Layer 3 of a small transformer language model trained on English Wikipedia (13 layers, counted from 0, width 64). Numbers have three digits each and are written without spaces.
Take only the direct path to the model's output, skipping the later layers: a vector added to the residual stream pushes a token's score in proportion to its dot product with that token's output vector.

Output vectors of the tokens that the questions are about. A number n stands for (n - 500) times 0.0058.
"inn": 470427635492538678377653656468542502639285563560295468481509567342501542656456527392489317651380305440549551408397561406442489477719539398406486672423578480537492587579401447461571399544604594
"ape": 604540729351665417490468500391345648281412564566497598489305421642539410612459480556575460775535530311373509500419568399576517496402796392543436598523330458295486467599479593478643583427425524
" Association": 635473663439632521352648688453388378465681637452584458556387464513502376596476492415529495528609458611574471363353414552656554394371524519418391328417399406541656532491466404481680372565749408
"ple": 661659598265547290490415591494521425474433480479294532488600582651730319739482584660483544662225487403583524525491427638669435403324552366445576320502473483264389537686299450506446497715541648
"rest": 511580599383451640466475607399432369350365638426532414459354589395578586645301489491540593516472521531580575396582574671508468502522586502410392637502545136530351520645381459478565414570804500
"ries": 445510747284459560280384551476639653394427270482430637439407468587632477528325414567513387642536703543358491472678587600536405423562545445672522400587463411323693523660523597479377228526679440
"\" | ": 643457398520371597419425663738414554464512214345421470572341446376689309625546794352432386465714622581759419438831482466611344393380524594470395531485644477331533356612396451474628424609525543
" Succeeded": 641408668263651916611697624289513486582465288231528447812364528345771508549425651485610774707360651402143788338606382354475517415360598457602276313397508419431706438604352667447498388492390389
"ctor": 655629552225597698567584591365454350475800667707566515388402633477418677560319619368290677836489589483709499437568418282482381309409582411442406420497416405301717399649344337455430400600664406
" by:": 578536585348386604572809766285516346465698247360605565658258407336578416674413466664731645703215487678328451279793400301680582448374491632243360496648374375114693475583529773437665478527384484
" where": 545449500303548463492564439574471494560555420481570446312461437406497549562540502548525577517534429626433577591370620362467588432334565561343524470516640462530555496704516467502561541452468453
"M": 410550612421546553458452442576471410722520655445531571564449531677369571456540620462525375466422642509506427370497537535450513502493423436535402411522454471495375525539556365467596510576495494
"reg": 570613594337304622476776428631729365436495557388363489420464371492356288605323830661411458592538440483568605556488534473398393403551673488458534660293452344456495598549381426459407384785713571
"erg": 586696730439506486556481515449505652569371411571335521549543330459480550535464535536413494523494485552422384433550574494447511525474710360485536226458373632513523592552407519452426431545701421
");": 498661610374398594281603593364380315414383242605569459438485538488697544498475720644700596591478419668472506363625221422600560508392527588345535422517562587369475517482539517500671417378444619
"ed in ": 721519446304415474410567662554548546692410487353379406484364402413621528738451568598398449631293407655470517442576311515545395409479559707584281570424522590399467676612566779448358383547482494
"s.": 395695448184474511198655407408638468533531477480589450421372490468562142628577666427422663295464333570478510476490599277485480510657448581581609554690508539400459580691544392513545633567584579
"duced": 716830360415583529671597393405402540472332303358473481453668511456625177667363545464515751635324635493472696176552433470661264401453591373391472447623519651270487512603439636479654378591585580
"th century": 484972562287824414422486716514491837376491591482635410349328410262440229544436723657694529365433726400360531425730434218615556329463639310379439659487442599278619261653527381487700360566535500
"opul": 514408635380531612618707430593585641393628382458358566396414295608511413558242649503355632580490549371464575468772381511430469411514550425322362473337382765524555568616456483417736461486523559
" classification": 577550694579623529604454387451428836228428520254750372673470482573580313610523625578696533596342386674569469399549426375626357398510493427446423383551410588510546391598510347471567319599441389
"ki": 669695314553690513571473529465418497368445463434550574541527688449370452598473461614615556686490453388664471389400478633449612432595521332285382418429529379382704492581481593472585421463428418
"iography": 525614536313534589468655743238376672645492478277746471567130313569615378803260512292342687478506804515474463483678259483535469488650745404234268257711589664446675362475565464417639260564657475
"\n\n": 509477507480475499589521540327395307533339635360590514579267410369418597435597414379667520402389576821347584541432552583442607491588623568604532522460571648542597462548536475521460355319501553
"are": 510419383308595459417468450314404480402551474468470505467481506567529571625478335720372470583640527366403524515668525654469439506450692478447730514581386650360508518527367523501670390538556594
"ston": 539716584453730519366517742632418444560530342590571467733535533408474420537274487539592470417402515383424554366556289553505635309648429371406641530534369433359504594631452468491555415509690339
"s are": 373618490370606357331616388574554410494512637271611371323398366665714031619471460494472645440483587746632457434683428420469447386509547511442546458559559645365473505743558603469531322498715586
"stem": 656691602482648215553759646348427526462435536217491501312426450522636340744515684416761454557505578568492693112605381610609523366418431332464449268598262351394526420834413411497406325796734618
")": 535628495504456575382425545272425416530437402562546419442498473527602613468557572550659447581717509702506452352506355423503678537443425560520548485517665586498433533362573441509526236347452558
"fess": 653771667250493638596668415551567551551367479603374379467572637518594289503243542487418564633518552439589538301653432545551243425504578356482313353525444483388661446474459433442659442605748379

Each question shows what one neuron of this layer's MLP adds at an activation of 1. A number n stands for (n - 500) times 0.0031.

n156: 566505405535627428629477517414538488680575519631459476536395502485663510672421413637456578441597536464495342556319353654420398360545589625466456342446648326302569443262533480476523574514598380
Pushed up most: "iography"

n183: 630543509265531763387439558308478320433530431430560376475378589487487671708367494489597546575533451388528454440455692592640625395521390580532526633406436332622530392807665453165520566304717475
Which two tokens does it push up most, strongest first? "rest", "ctor"

n5: 515518530418477660517384521481545701259442673420514447533411630384413605771672565550623456478577536546523434511469261540394598316317527644521555489572543419551478359543577426304349571504441412
Pushed up most: " classification"

n214: 455476645775468465549400475277635497375521601559424553469501734466345493622436581615616758429589654335593479496394663375626414742386552527480416498565356347373448407529374426451667564679240479
Pushed up most: "ape"

n171: 433571527565425434380579499542430452575458437468549404522587398642407598609639431498524503627666490512527490271462476356387406506625516415579554668677671693658388396483339499340488555440461318
Pushed up most: ")"

n137: 374448517425268578649475599557636655424679396664585522485538497537558380543562255432593420377510371490482510484342666305617490461491343658392699469409337571511519370594721247542453527730432512
Pushed up most: "s."

n247: 542443406432517505523570490516632655346570485448345759497535464561435494470455397446368637423536306420609603436420464492737391517460606505348381654447461536549528565417592339343551490420612437
Pushed up most: "opul"

n146: 596479543536519527500562479605494548544379470381414270573521439635520577420390469564450575429653484482489372670497603494526458480329584483535417433473550477491568425532598390496404484461458596
Which of these tokens does it push down most? " by:"

n140: 497574391470456508531443469498324461611482414329337534502574458477533410379355366694512565474550468712570470332499538566569376334581605465463531532406517750574662598489631539525538593524534596
Pushed up most: "duced"

n61: 514542402566558509317567496582302378414440558535507582540512670506554448623409488440591377435539432481669353452473419576655644654443370550417346402474491364569448605379456396542653617510595442
Pushed up most: " Association"

n208: 492463519373536479587411555746426516485304587470457461428546549533519532601807450461443489445304449478550442547453455617667310470556627509494411416529389392675639560626481426564393610556346534
Pushed up most: "ple"

n126: 402475521545445341472577356496465383562542542397527458493448480659549438493529448512601518300447458544529648465488608631547591421611483455619464442439472425410517576616515395702415460560281485
Pushed up most: "stem"

n201: 502523375418530423399499507570464634544603369546383511403438406548461769647586564591585640492565430594551407635529621601499457346536510435235590443367522444458486540574501668459416655234523369
Which two tokens does it push up most, strongest first? " where", "ki"

n102: 654351549446558410563465443633338517548341447546505628522646367404640552427432468638382444482455485476429628433489486587550509629467453436476468387407561698286698749398530432757442463550600346
Which of these tokens does it push down most? "s."

n114: 586439357536498550535646532257698574377555404302513508429502542675471464577451587603608438585666423443505519419527477593252524397507601305522445369612544509686446458619507328618409595513281533
Pushed up most: "stem"

n109: 552527538594464589540471499354543473393479572365652575443439505610555404424573402435711383447535495636423544528475456385465470549508641640490466383517480604559633448502516476556515363500449615
Which of these tokens does it push down most? "ston"

n82: 384676625618582469524468209502468268328583459491522511429563350483467535408427507610366721623516649610430509434410493406761528587707504361307436486429530609560435284469564645397441494391654601
Which two tokens does it push up most, strongest first? "duced", "s are"

n1: 569506370640350412587385373339286514360644579264602645620769551377620450523687306672445597306635574624503583499474732433329630308750456466574518539561631409408529269491745502563413318431266729
Pushed up most: "\n\n"

n249: 515568757591501581517256485613427326508462347420443436687639312508440610345388330488618471541711394598500475466275474356474344508505486412615627569638481754682644497429378406439645412617698548
Pushed up most: "erg"

n57: 346660587650392467289268506371454512529348476508569552605489319644335512463675550444544585567491677391445506773492340445411599385629434552567630591551393495566453607576401613338463606596545360
Which of these tokens does it push down most? "fess"

n238: 592426535419463615386455525452340417528478366494604579565612630474587646487346632454716386241574445743460397290693469492453692403585615605372662475325485565510423531623248538472577433479444384
Pushed up most: ");"

n141: 537603585475367478580417510531520480479577563441562480573531563623428426430587379601587295545678436490640518444353538374416487597532570352358572599445589354446501565513470462537326546604418478
Pushed up most: "reg"

n158: 361448489433623405588527527549542267654603371489439466346601470484575646516401604500437563388466449578564509490622457679411449454649501151507749463702523618472594362484352500603426379515469269
Which of these tokens does it push down most? "ape"

n27: 611556588582585513488484658461472565571398359392585394626487594441415524570446580553323301591773773514451255427715458556511572539313354375733566676626464471550439389509348472296524448506448381
Pushed up most: "\" | "

n72: 518486456551395388446621579525496461591393700621429490404506548405705601356651311543436564346479586535452609357315657499504471504427415356420395562416399593461602399414559257756735588791467516
Which of these tokens does it push down most? "ries"

n174: 685519482389461460513392362434428544657383442384502405389574434493669759461483499575525511431412581563343711453500444484577729864530406421586599523507566497509454458310443531520495215534509523
Pushed up most: ")"

n122: 531566591331542578423542441517362427503428611481475577425560268609461450549555527413620601511599360566538828340368589550527623612327562408444340448522517622442451476544512698566392542447497328
Which of these tokens does it push down most? "\" | "

n231: 368547549548628483597574342308784693829484525466404585660383618477472620748654504489520538529480454372560546517408396552406395451593422531615569675378228473473462303230420408242516521302437498
Which two tokens does it push up most, strongest first? "inn", " Succeeded"

n4: 573491628429422469480515471457521467660493357557495333529454410400507687496502586414337419638435361537508610556685314387606540306480427574542474534499628508382421561472601589686410626468473716
Pushed up most: "ed in "

n39: 450543581585770438437654385567618435490401428609407360371407443425446337480481524287385529437267464615406517468526435584377714612506222690629658546548427636480591465551558571570387542508548637
Which two tokens does it push up most, strongest first? "s.", "s are"

n185: 548540463582517325444593455374430630323547641542459479547442506401444635751480455572602613411528534537450490454510580398734726690630580548452548489448432374421360451442586378398441528575340330
Which of these tokens does it push down most? "fess"

n50: 464548382469601384468513664464528557712550511344559488636600576495349685634403496490443549655306622506441614475477471481553569660447531462709344672477494352428361453399393489623516217450507510
Which two tokens does it push up most, strongest first? " Succeeded", "ed in "

n98: 421505657378398407449469416531497531426477396621522348399571573360605695495481518527579677476655393329526426457532595408425541410491448612613529503480473776406505569404566470490555482407483539
Pushed up most: ");"

n209: 600640361491507544519536427256413437518338508429547727342600613352710541593396537663238515443583510468649500271486496587599400514399453378558453509408530901362453668482438521557577468347487488
Pushed up most: "duced"

n216: 596373465518507695520417432589501476500542561348500485465607444622474247443664503514365647644668461363378237591676525462611515491485566349439653463451573412719424492214205528432619702632340251
Which of these tokens does it push down most? "stem"

n246: 409579551735517454490271543542572407454519540410509351398648541525459658465679323516284651740401479543570654465565610316561453449555464426563539439508452410533483434413598255632517418446427497
Pushed up most: "ctor"

n191: 528489662448488478458681422561572687489501633718626359474453363334429304537436572519510582525360351663415557427718197282535695184296611520409464587486376494668546525755688468637596381455287518
Which of these tokens does it push down most? "are"

n127: 373598552589457600506413580691440493603479491480494484411584289504548501495398575555483360582550452458506457469466513368438547527572348201354591587410565497433436517516552472759460458443634645
Pushed up most: "inn"

n67: 432535507473469656390509563393374497510644452593489579489465688586583349601407577499476648443484366719506598428400673643578580343505503617362400605491404573446394302316564522755485541652242552
Pushed up most: " by:"

n118: 534491491478498437349403484603408592543328509461438571477656583611453424408511630602525389351406578456465553661498637760374292476589453439417443507509344406394590631578452517642567424573701639
Which of these tokens does it push down most? " by:"